Layer 2 of a small transformer language model trained on English Wikipedia (10 layers, counted from 0, width 128).
A neuron's activation on a vector x is squared ReLU(weights . x), where the dot is the dot product.

Input weights of the MLP neurons that the questions are about. A number n stands for n times 0.0072.
n24: -18 -7 7 -2 44 3 -43 31 8 20 -17 -52 -4 1 -18 -1 -2 -54 4 9 13 -22 4 -44 -13 7 -6 12 17 15 -27 13 -5 6 -19 0 3 -24 -12 -17 7 -11 1 -11 -10 -11 2 -31 14 -19 -15 21 -16 18 -21 -13 36 34 -37 -1 7 -5 1 -8 -25 16 -12 2 -33 54 -31 -12 10 43 -3 -38 7 -2 1 14 47 -31 26 -14 -7 -34 17 13 -10 11 -34 -22 -43 6 -9 2 4 -12 -22 -6 12 -7 -14 7 -1 1 -1 -13 39 5 -12 -41 23 -31 17 40 -51 -4 -18 -25 10 28 10 -1 -14 -31 -4 -19
n57: -21 30 -32 -4 2 -33 -3 43 27 -20 -36 -27 -38 32 -24 15 -45 -5 30 54 -4 -44 1 -31 4 -13 0 -29 -13 -56 -11 -20 -33 -10 3 -24 -35 3 0 -20 -13 -1 5 1 -33 39 49 6 -46 -5 -25 -23 -14 3 -47 -25 42 -25 31 -40 -18 22 -46 -14 -19 -19 -14 -16 -45 -5 25 44 -6 -16 18 -21 -28 5 9 45 -11 -12 -94 24 33 -16 -5 11 -61 59 68 -3 19 42 24 -12 -49 -8 -3 18 -3 -33 -17 3 9 35 44 -36 -1 47 27 -15 10 -10 22 4 -47 49 -48 -21 -4 -11 -10 -43 -12 51 38 -27
n62: 9 33 40 -78 -10 7 5 -14 -5 26 -15 -2 -3 -33 -2 33 19 -2 -26 13 -4 23 1 -22 26 25 -19 -46 -6 -44 26 17 -12 -4 21 4 -31 31 30 -19 2 32 -17 13 15 8 -14 -41 -20 -21 21 44 48 6 7 13 19 -20 42 -58 5 49 -4 -6 47 7 -30 -7 28 -14 -3 5 34 23 35 -11 57 64 31 -8 17 9 8 52 8 -44 47 19 -17 6 24 -4 9 21 28 35 15 -5 31 -28 2 7 23 24 -21 -2 71 -64 19 -33 20 27 -61 22 0 19 -17 -13 -11 10 8 4 39 5 -5 18 19 -43
n80: -4 -2 34 5 -10 50 -25 -22 41 40 -10 16 -11 -22 57 6 -14 28 -22 -2 -9 -16 19 -12 4 37 -38 -5 12 5 14 21 10 -3 -50 -26 -25 -6 11 5 -3 44 -19 6 12 -6 2 -6 6 -8 8 -7 36 -23 -2 14 -28 7 2 -12 -1 13 -1 24 10 11 32 -5 -26 18 -66 -11 -42 -8 22 -1 28 -13 -6 19 -3 -28 49 -49 -10 -51 -6 52 -10 -4 4 3 25 36 -3 -5 -8 -11 -6 17 6 -32 -45 24 -21 -31 -3 -13 25 -4 7 -32 -19 9 12 11 -49 -50 -27 -2 -18 1 17 -24 15 -2 -30 -31
n85: 6 51 -8 5 29 -16 -6 20 -38 31 -19 12 -5 21 -5 -18 5 44 -1 20 -33 19 2 -22 12 -53 -18 20 59 3 -37 24 -9 12 29 -6 19 8 21 -2 -10 -11 12 -9 10 7 -18 -8 -23 -11 -6 -17 -15 35 -28 -32 -21 27 -9 -20 39 14 43 -22 -14 -15 -53 35 14 50 -46 17 1 27 -10 -17 -8 4 34 -5 20 -6 17 55 -9 -28 7 -30 54 -3 -41 -27 5 -17 58 9 -14 -15 -11 17 8 3 31 -13 19 71 1 -20 -11 33 -34 23 5 -16 2 -14 -11 35 31 23 -30 -17 -20 51 21 -9 36 -9
n110: 30 -30 11 -15 0 -15 -28 -50 27 -24 -3 -31 -12 69 -17 -23 9 -11 -37 -3 7 10 15 -35 58 -47 2 -9 -25 30 33 21 -31 35 5 -44 -30 13 3 -18 5 12 9 25 41 16 -55 -35 -7 8 -21 31 -11 -10 -26 -39 -17 27 -6 10 -26 -22 28 17 -20 13 16 -13 2 14 41 26 38 -12 -30 94 -21 -4 6 38 2 -2 28 5 13 2 -11 17 -32 -3 -12 23 -35 4 9 -26 34 32 -35 11 0 25 34 5 20 -3 28 53 -10 2 20 -9 -42 2 -9 -10 -9 35 23 10 -15 12 -7 26 21 -16 -39 16
n138: -10 -12 -6 -4 -30 -45 6 7 -11 13 14 8 -35 -9 39 24 28 -14 -14 15 -13 19 -44 -40 12 -62 0 -40 -18 -26 47 -5 -9 22 3 -32 0 21 -14 -30 -24 61 -8 6 43 46 29 -27 6 -16 47 -5 20 25 2 1 12 -8 -21 -31 -49 -42 14 20 -9 28 -7 -21 -25 -8 -5 21 22 -18 -4 -10 22 15 24 14 -32 -13 -5 -34 -29 -25 17 46 1 -29 -20 -2 8 -18 -9 4 29 -10 -45 57 -11 13 10 -22 6 2 -43 -19 9 32 26 1 -9 17 21 -8 -5 -47 42 30 -17 -4 -12 -17 -2 -13 -54 38
n158: 21 1 -3 19 -35 12 -17 -6 -6 -9 -17 14 -13 -18 25 -24 1 17 -59 33 -13 -48 5 -36 14 -20 19 -3 -31 2 -23 -18 1 -19 14 -15 -26 7 -22 -17 56 -5 14 25 33 -13 19 -1 30 20 -5 -40 19 12 -20 5 19 4 -19 15 -36 18 -36 32 -6 11 -12 -27 -13 -9 23 -16 -13 24 -69 -10 -7 4 8 2 45 -6 -10 -7 31 -23 6 2 18 5 -25 -14 -9 50 13 5 12 -18 -26 12 5 -51 -5 -18 -48 -23 7 3 -34 22 11 2 -1 -3 38 3 -28 3 -16 8 20 29 3 16 -34 -5 15 -15
n161: 35 -11 -3 35 21 12 14 -20 0 -37 10 24 -10 -45 -31 12 -47 30 21 2 -16 -13 -1 27 -29 33 1 35 9 6 -36 -2 -15 19 1 12 -2 35 -16 -24 -2 -8 -21 18 8 -1 20 24 -11 -34 -16 0 36 6 -16 12 -13 10 -58 1 -17 -14 34 34 17 23 33 18 -45 25 -22 0 -16 49 54 9 -50 1 -7 -17 -14 22 8 -38 -28 43 -3 -35 25 24 29 -4 -37 57 12 -21 7 65 5 -3 -22 -33 36 3 -20 -32 -26 3 -39 12 2 -30 -11 14 28 6 -5 20 25 19 17 9 10 -40 20 -14 12 -3
n200: 31 9 18 25 41 29 -9 9 27 31 -22 17 15 20 -25 -32 -21 23 18 -25 1 -31 -12 -24 -9 -33 12 14 10 14 -26 -13 -17 5 3 7 -17 3 -26 10 -45 31 -6 -2 27 -39 -23 -7 9 -9 52 8 -23 1 -31 -2 -12 -12 -12 9 9 11 -6 -13 33 28 18 24 -37 -20 -9 11 -6 -17 10 15 -14 -21 -11 -5 -1 -10 30 24 -29 11 39 -12 -53 -34 -40 -10 -53 47 -1 26 4 12 8 42 11 5 -5 2 -11 25 -31 -7 -52 0 -13 -1 -21 5 39 -6 9 12 37 2 2 6 -11 21 -26 5 5 -5
n239: -48 41 -41 -14 4 -22 -33 18 -8 -16 16 9 -38 29 25 -27 39 9 -7 11 48 -19 6 -16 -11 -36 -27 12 9 -35 0 -29 -27 -23 -16 4 14 10 22 1 4 10 -10 -26 -55 -5 -18 -7 45 30 -11 22 -4 26 25 14 -36 -14 -46 -8 -2 31 0 -1 -1 24 -37 27 1 15 -13 -19 -4 -4 -33 -40 -10 -31 -31 -21 40 -8 -16 -1 -3 -29 14 -16 -11 -16 33 -35 -1 -41 -46 -32 42 -29 -41 -11 -3 18 -34 -19 4 -25 -8 -13 -29 3 2 -24 25 -1 -31 -14 -14 14 31 -13 -13 7 31 -3 -16 10 12 -8
n248: 29 -22 3 -19 -26 -6 13 2 11 -2 10 -17 3 61 7 3 -35 10 -10 70 -32 -40 -20 12 -9 2 -50 -17 -51 32 23 -45 -33 1 -37 -9 0 -16 2 -13 73 -20 -21 12 34 -29 -23 -61 4 36 12 48 -26 18 -6 8 9 12 -16 16 10 19 -16 -30 -51 8 35 -17 38 -11 -26 31 -1 3 -6 39 -12 -10 -16 27 3 -5 -2 -12 37 13 13 -35 -1 6 -5 -15 7 4 -30 -34 52 3 -17 38 -5 -13 38 49 32 48 -15 -26 -42 -26 21 4 -6 -57 -17 -8 -21 15 -6 -41 -2 33 30 33 -14 -5 -21 3
n260: -54 -12 -30 -15 17 -28 3 -16 -9 3 -35 -38 -11 1 18 -34 27 27 0 33 52 -34 -7 -17 20 -24 25 23 -25 -3 47 23 -26 11 -16 -35 2 -25 35 13 10 -8 21 20 -24 -1 8 -26 -21 -15 -8 67 5 -58 40 -10 11 18 20 -12 8 21 14 -33 -10 18 2 -48 9 -21 1 -18 38 17 -42 8 2 -4 20 -1 -15 -8 19 27 28 -11 31 25 -33 -17 21 -16 19 20 0 21 -79 11 -21 -7 35 -32 21 19 -5 -12 3 -19 -75 -13 36 7 21 -4 38 -7 22 14 7 -20 -11 -15 -2 33 -4 -14 -31 12
n266: -6 -10 -29 -18 -2 5 -44 -31 -15 -4 2 -41 -38 55 -31 -12 21 52 12 -15 18 7 31 14 43 61 24 39 11 61 -20 69 11 -50 22 20 -15 -11 -19 23 37 -14 -33 27 -22 6 9 42 6 21 -9 -2 19 6 -19 -10 -45 -5 10 -43 7 35 -6 16 -17 -17 32 -33 20 -20 38 -22 -4 2 27 47 -19 -46 -33 31 2 -72 15 64 -2 -29 6 6 -6 23 45 6 -22 25 4 -8 -4 30 -51 -22 38 30 12 22 -22 -23 19 -23 25 -6 2 -3 -3 10 -17 0 52 -14 -11 4 17 9 -19 14 -11 -31 -43 4
n299: 27 27 -2 25 13 29 -2 -13 -19 42 -19 -21 -24 -60 -43 46 35 6 -16 10 -12 6 -9 -16 -32 42 -12 3 29 -64 7 -15 -3 25 -28 -31 15 -37 18 44 41 39 -23 9 -18 27 -54 -12 -17 10 -21 33 59 10 66 -36 -27 26 2 -24 41 -28 42 -30 15 -51 68 5 14 -6 4 -1 -5 58 37 3 18 53 29 -3 -12 35 -19 -16 9 7 -26 8 34 10 -18 -25 -11 -11 28 -19 -23 25 2 -51 -10 -51 40 20 12 22 -6 -11 -4 -8 48 41 -7 42 -11 -21 -32 42 14 25 -43 10 43 33 14 -17 -14 -41
n397: -22 13 25 10 19 -2 -20 -5 16 4 -34 -11 -2 -6 -7 -36 -23 -10 -12 20 -9 24 6 13 -16 -3 52 -9 -6 -2 -1 16 6 -14 -7 -19 9 -17 2 12 -16 39 3 -10 28 28 21 -13 1 -38 6 9 2 -49 -16 -4 10 -15 -22 4 28 -25 48 -22 8 -10 -6 26 -19 5 -3 -6 -25 1 -24 -24 -2 -15 -16 46 16 -7 -6 24 22 -22 17 -46 -5 3 -19 4 12 21 6 -26 31 -46 -4 15 -35 18 21 4 4 -12 39 -7 20 -4 24 -19 -10 6 -8 9 -22 16 25 31 -40 35 -37 26 9 -7 -19 -2
n425: -10 -34 32 -11 26 -70 -8 -6 -8 45 -9 -40 -5 0 -10 -76 27 19 -5 -1 -3 28 2 -5 -2 -16 15 19 22 5 -4 3 9 0 -57 -40 10 -12 14 -3 -48 -21 39 38 -2 12 9 5 -46 -3 -16 -2 17 29 30 -46 0 32 -9 -15 -4 -25 -3 16 -2 -9 33 8 46 20 12 -13 -38 30 14 5 22 -20 39 26 -1 43 -66 23 2 32 53 27 33 21 24 -13 -14 63 19 -29 71 -22 -40 -42 31 -7 -17 -9 -7 -33 -10 16 10 -39 41 24 2 16 6 39 -19 -12 3 0 -18 23 46 -8 8 -11 -15 -29
n456: 40 -16 -26 86 53 -32 -20 27 8 -37 2 5 -10 39 4 34 26 -10 -8 -3 13 10 30 11 5 29 23 -21 3 -26 -20 2 -11 44 -31 -22 4 26 -42 -7 29 -18 -2 1 28 -4 -3 -5 30 -26 6 -19 -68 0 42 -15 -25 16 36 19 -13 2 23 13 -15 -33 19 3 -8 10 7 4 -29 -8 -16 26 -25 18 22 -15 7 -6 -11 9 -4 3 34 -16 -18 5 -73 -12 -30 27 -2 -3 -3 -13 22 16 -13 -10 -1 13 25 -1 -16 51 -19 4 -7 -13 22 -23 -25 1 33 20 -5 -16 71 6 -30 33 21 -8 1 -12
n492: 24 -18 17 -18 -5 1 5 10 -32 25 47 -13 -1 -15 -7 30 5 11 -27 -43 -48 4 -2 -12 -42 8 -20 8 -24 3 22 -39 9 -26 15 -14 -2 -20 1 10 34 17 -4 27 12 15 -59 17 6 13 8 41 40 -5 -16 -25 -21 -53 6 11 37 40 44 -35 18 2 -20 -25 -30 5 16 -1 4 -12 51 -19 -20 27 -33 17 3 -1 -23 -37 -9 0 42 0 6 45 -32 7 -22 -29 -50 5 9 -1 -10 21 2 -37 -10 22 -18 -29 -1 -7 32 13 11 13 -9 -10 7 11 17 -16 -7 -7 -25 50 -14 -30 1 1 -8 13

Each question shows a token from some text and the vector x that enters the MLP there. A number n stands for n times 0.045.

"b": -6 -36 -17 11 -21 1 -14 -18 12 27 0 10 23 11 26 -19 -41 -48 -32 -35 30 -32 -11 50 -24 -28 13 -17 -5 -1 5 -35 4 17 7 10 -23 -21 -11 12 2 -26 0 -52 7 -38 37 20 -23 -17 21 -17 -37 -9 12 6 -17 -24 -14 -6 9 -27 -35 -27 -20 -18 3 -14 11 -14 -16 25 29 33 22 34 -23 -8 -7 -21 -1 8 45 -21 9 11 -33 17 18 -2 31 -7 9 -2 1 9 -15 -17 7 0 18 47 32 -28 1 -8 -13 42 17 -2 6 15 -49 10 23 25 -19 -17 -12 -16 1 -9 10 -24 -24 -30 37 -24
Which neuron lights up most? n200

"o": -1 -12 -1 -46 -31 -15 -25 33 10 -2 -8 14 35 -14 1 13 36 -21 -9 -12 21 -11 -6 23 16 -28 33 4 -7 12 40 -5 9 9 10 -15 10 -1 -33 8 3 7 -9 -13 4 -59 23 1 -22 -31 14 -34 -38 12 22 -47 -8 -18 -21 3 19 -28 -37 -54 7 -4 20 8 -4 -27 4 12 -9 28 24 -23 0 28 -20 -17 1 -17 36 -27 -8 -6 -29 14 6 28 36 1 11 -16 -18 -10 0 13 21 3 -15 41 17 -17 19 5 23 50 47 21 -1 38 -17 26 1 10 23 2 -3 5 -4 -37 25 -44 -24 -28 24 26
Which neuron fires most, and how strongly? n138, at about 1.8

". ": -16 -38 -2 -40 11 -7 -44 -2 15 5 -15 58 14 26 10 9 -27 -38 3 10 11 -16 1 16 -19 -7 0 -7 -43 -2 33 -8 17 14 -10 13 -3 -45 34 15 31 -35 2 23 -13 4 6 20 -9 3 -19 -21 8 17 -14 -19 0 16 -19 -10 28 -2 -45 -26 -21 5 -9 15 -19 -37 -16 16 1 6 28 56 -12 -7 28 -45 -14 22 4 14 27 2 -27 10 6 -20 21 -2 14 -9 -43 -23 -25 -19 3 25 -22 14 22 -60 19 21 3 54 7 29 -5 -4 -36 2 -18 15 -10 6 -17 -21 -1 23 43 4 -19 15 15 8
Which two neurons fire most, strongest first? n248, n57

"S": -23 -17 -9 -12 -16 3 -12 2 12 34 -29 21 10 13 10 19 -2 -9 5 -24 60 -4 7 47 -4 -38 30 16 -10 -16 0 19 44 11 1 30 23 -31 -46 18 34 -8 -27 -25 2 -28 3 22 21 -12 21 5 7 11 -3 -25 7 -2 -4 21 48 9 -15 -14 -34 -21 -44 19 1 -44 -2 4 13 22 6 13 -10 -19 2 -1 8 10 -11 -43 1 -21 -10 30 17 32 22 -7 17 3 37 6 -6 -9 20 15 -4 30 10 -14 25 0 -6 89 18 40 9 10 -38 11 -7 22 7 -4 24 12 11 -8 -2 -2 -20 -25 29 -27
Which neuron fires most, and how strongly? n456, at about 0.3

"al": -28 -19 -9 -10 -20 -9 25 13 4 18 -23 41 -2 -4 -25 9 -20 -7 -34 0 35 -14 13 40 -1 -21 34 0 11 -15 6 -18 15 9 26 26 -35 -18 -27 30 28 -19 1 3 -9 -18 6 5 30 -24 34 -28 -23 38 12 -11 -32 16 -1 14 34 5 -19 -24 -22 -39 -20 17 10 -12 -9 2 3 21 20 8 -6 -18 -8 -27 -8 3 49 -24 -11 -6 -40 19 0 35 13 -29 3 -26 -30 30 -12 -16 47 8 11 55 21 -32 10 -1 -16 50 19 28 -24 14 -24 8 -8 20 7 2 -2 -17 1 -39 16 -44 -17 -14 43 7
Which neuron fires most, and how strongly? n456, at about 0.12

"is ": 1 -21 16 -19 13 -37 -38 -13 15 31 -11 30 45 15 17 19 3 9 -8 1 6 -37 7 16 -14 -20 52 9 -5 -2 67 -11 17 8 -5 39 22 -7 7 17 19 -68 -4 -6 17 8 23 16 1 2 -23 -12 -2 7 8 -18 -21 21 15 -21 29 -7 -2 -28 -46 -7 -4 -1 9 6 -18 15 -19 13 30 17 -13 -1 -15 -33 -36 27 20 -18 24 7 -43 13 -13 11 21 -2 18 10 -14 9 -32 -25 49 15 8 34 -20 -49 18 17 10 36 -4 45 -28 1 -28 25 -15 -4 -7 2 5 -28 11 -4 18 -6 -1 -11 18 -35
Which two neurons fire most, strongest first? n456, n57

"th": -7 -31 30 -1 2 -4 -3 -12 1 27 -5 25 12 -8 -27 -4 -9 15 0 -22 7 -31 -11 38 -17 -25 46 15 23 -28 2 -7 11 -6 7 52 8 -33 -36 27 12 -16 -28 -18 20 -50 5 10 -10 -33 22 -6 -8 14 -14 9 -10 -15 -29 -7 28 -16 -9 -34 -17 10 -2 25 -11 -26 -44 13 20 9 14 22 -24 -15 -5 -1 11 2 50 27 12 19 -6 16 -22 3 7 -2 2 10 -22 18 7 -6 17 2 1 17 22 -62 27 -14 -13 63 26 35 -15 20 -24 2 37 31 1 6 3 -27 -1 -11 48 -25 -24 -51 18 -10
Which two neurons fire most, strongest first? n200, n161

"ent ": -20 -33 -5 -32 -9 -45 -14 8 1 16 4 41 45 -1 42 18 24 -41 14 -14 32 -21 23 3 -14 -7 34 -18 7 -6 31 -42 5 24 -5 49 19 -6 27 -7 9 -42 4 13 20 -24 21 26 0 -5 -26 8 -16 18 -31 -24 -49 16 -4 -51 25 -4 -6 -33 -16 8 -13 3 5 0 5 13 0 -26 33 3 -13 -16 -9 -38 12 26 37 -15 32 1 -33 3 13 -2 24 2 3 -19 -6 -5 -17 -30 15 -11 9 40 -6 -26 9 -20 13 40 25 38 -9 27 -44 23 8 -13 22 -21 -3 2 -12 -11 13 16 -13 -22 18 -21
Which neuron fires most, and how strongly? n239, at about 1.9

"i": -10 21 -8 -43 -17 -4 -3 8 22 11 8 -8 7 7 22 -6 10 -13 -17 -6 31 -53 -2 34 12 -25 35 2 19 -18 15 -6 17 -12 -2 -3 2 -5 -2 19 33 -23 0 -12 16 -10 5 7 -20 -25 39 -29 -27 11 -3 -20 -12 6 -15 16 54 -7 -51 -50 12 12 -7 23 10 -18 4 10 -3 -15 13 22 1 -14 11 -23 -17 30 55 -9 -4 -10 -41 -3 2 10 29 1 40 -36 12 3 -15 14 8 -25 -8 29 19 -40 -6 -4 -7 59 23 54 -1 34 -36 13 26 12 10 -23 -9 -21 14 -8 10 0 -26 -48 45 -1
Which neuron lights up most? n85

"was ": -17 -22 41 -31 25 -25 -12 3 -3 20 18 60 26 4 14 -1 -12 -10 -18 -17 4 -37 -21 19 -21 -8 27 16 -23 0 15 -6 24 -10 14 11 25 -7 8 7 18 -12 -16 -12 -10 10 2 10 -27 7 -45 -44 5 30 -3 -21 -21 14 2 -7 36 -4 9 -27 -44 14 -34 -23 13 -21 -12 -11 11 8 -10 17 -14 -40 34 -56 -6 20 18 31 -4 14 -54 29 -4 -18 37 -7 8 -40 -15 -24 -10 -3 9 11 -4 6 2 -35 20 2 17 60 -6 50 -43 -21 -7 6 27 9 13 -24 3 18 7 0 10 -13 -25 -1 14 -31
Which neuron lights up most? n85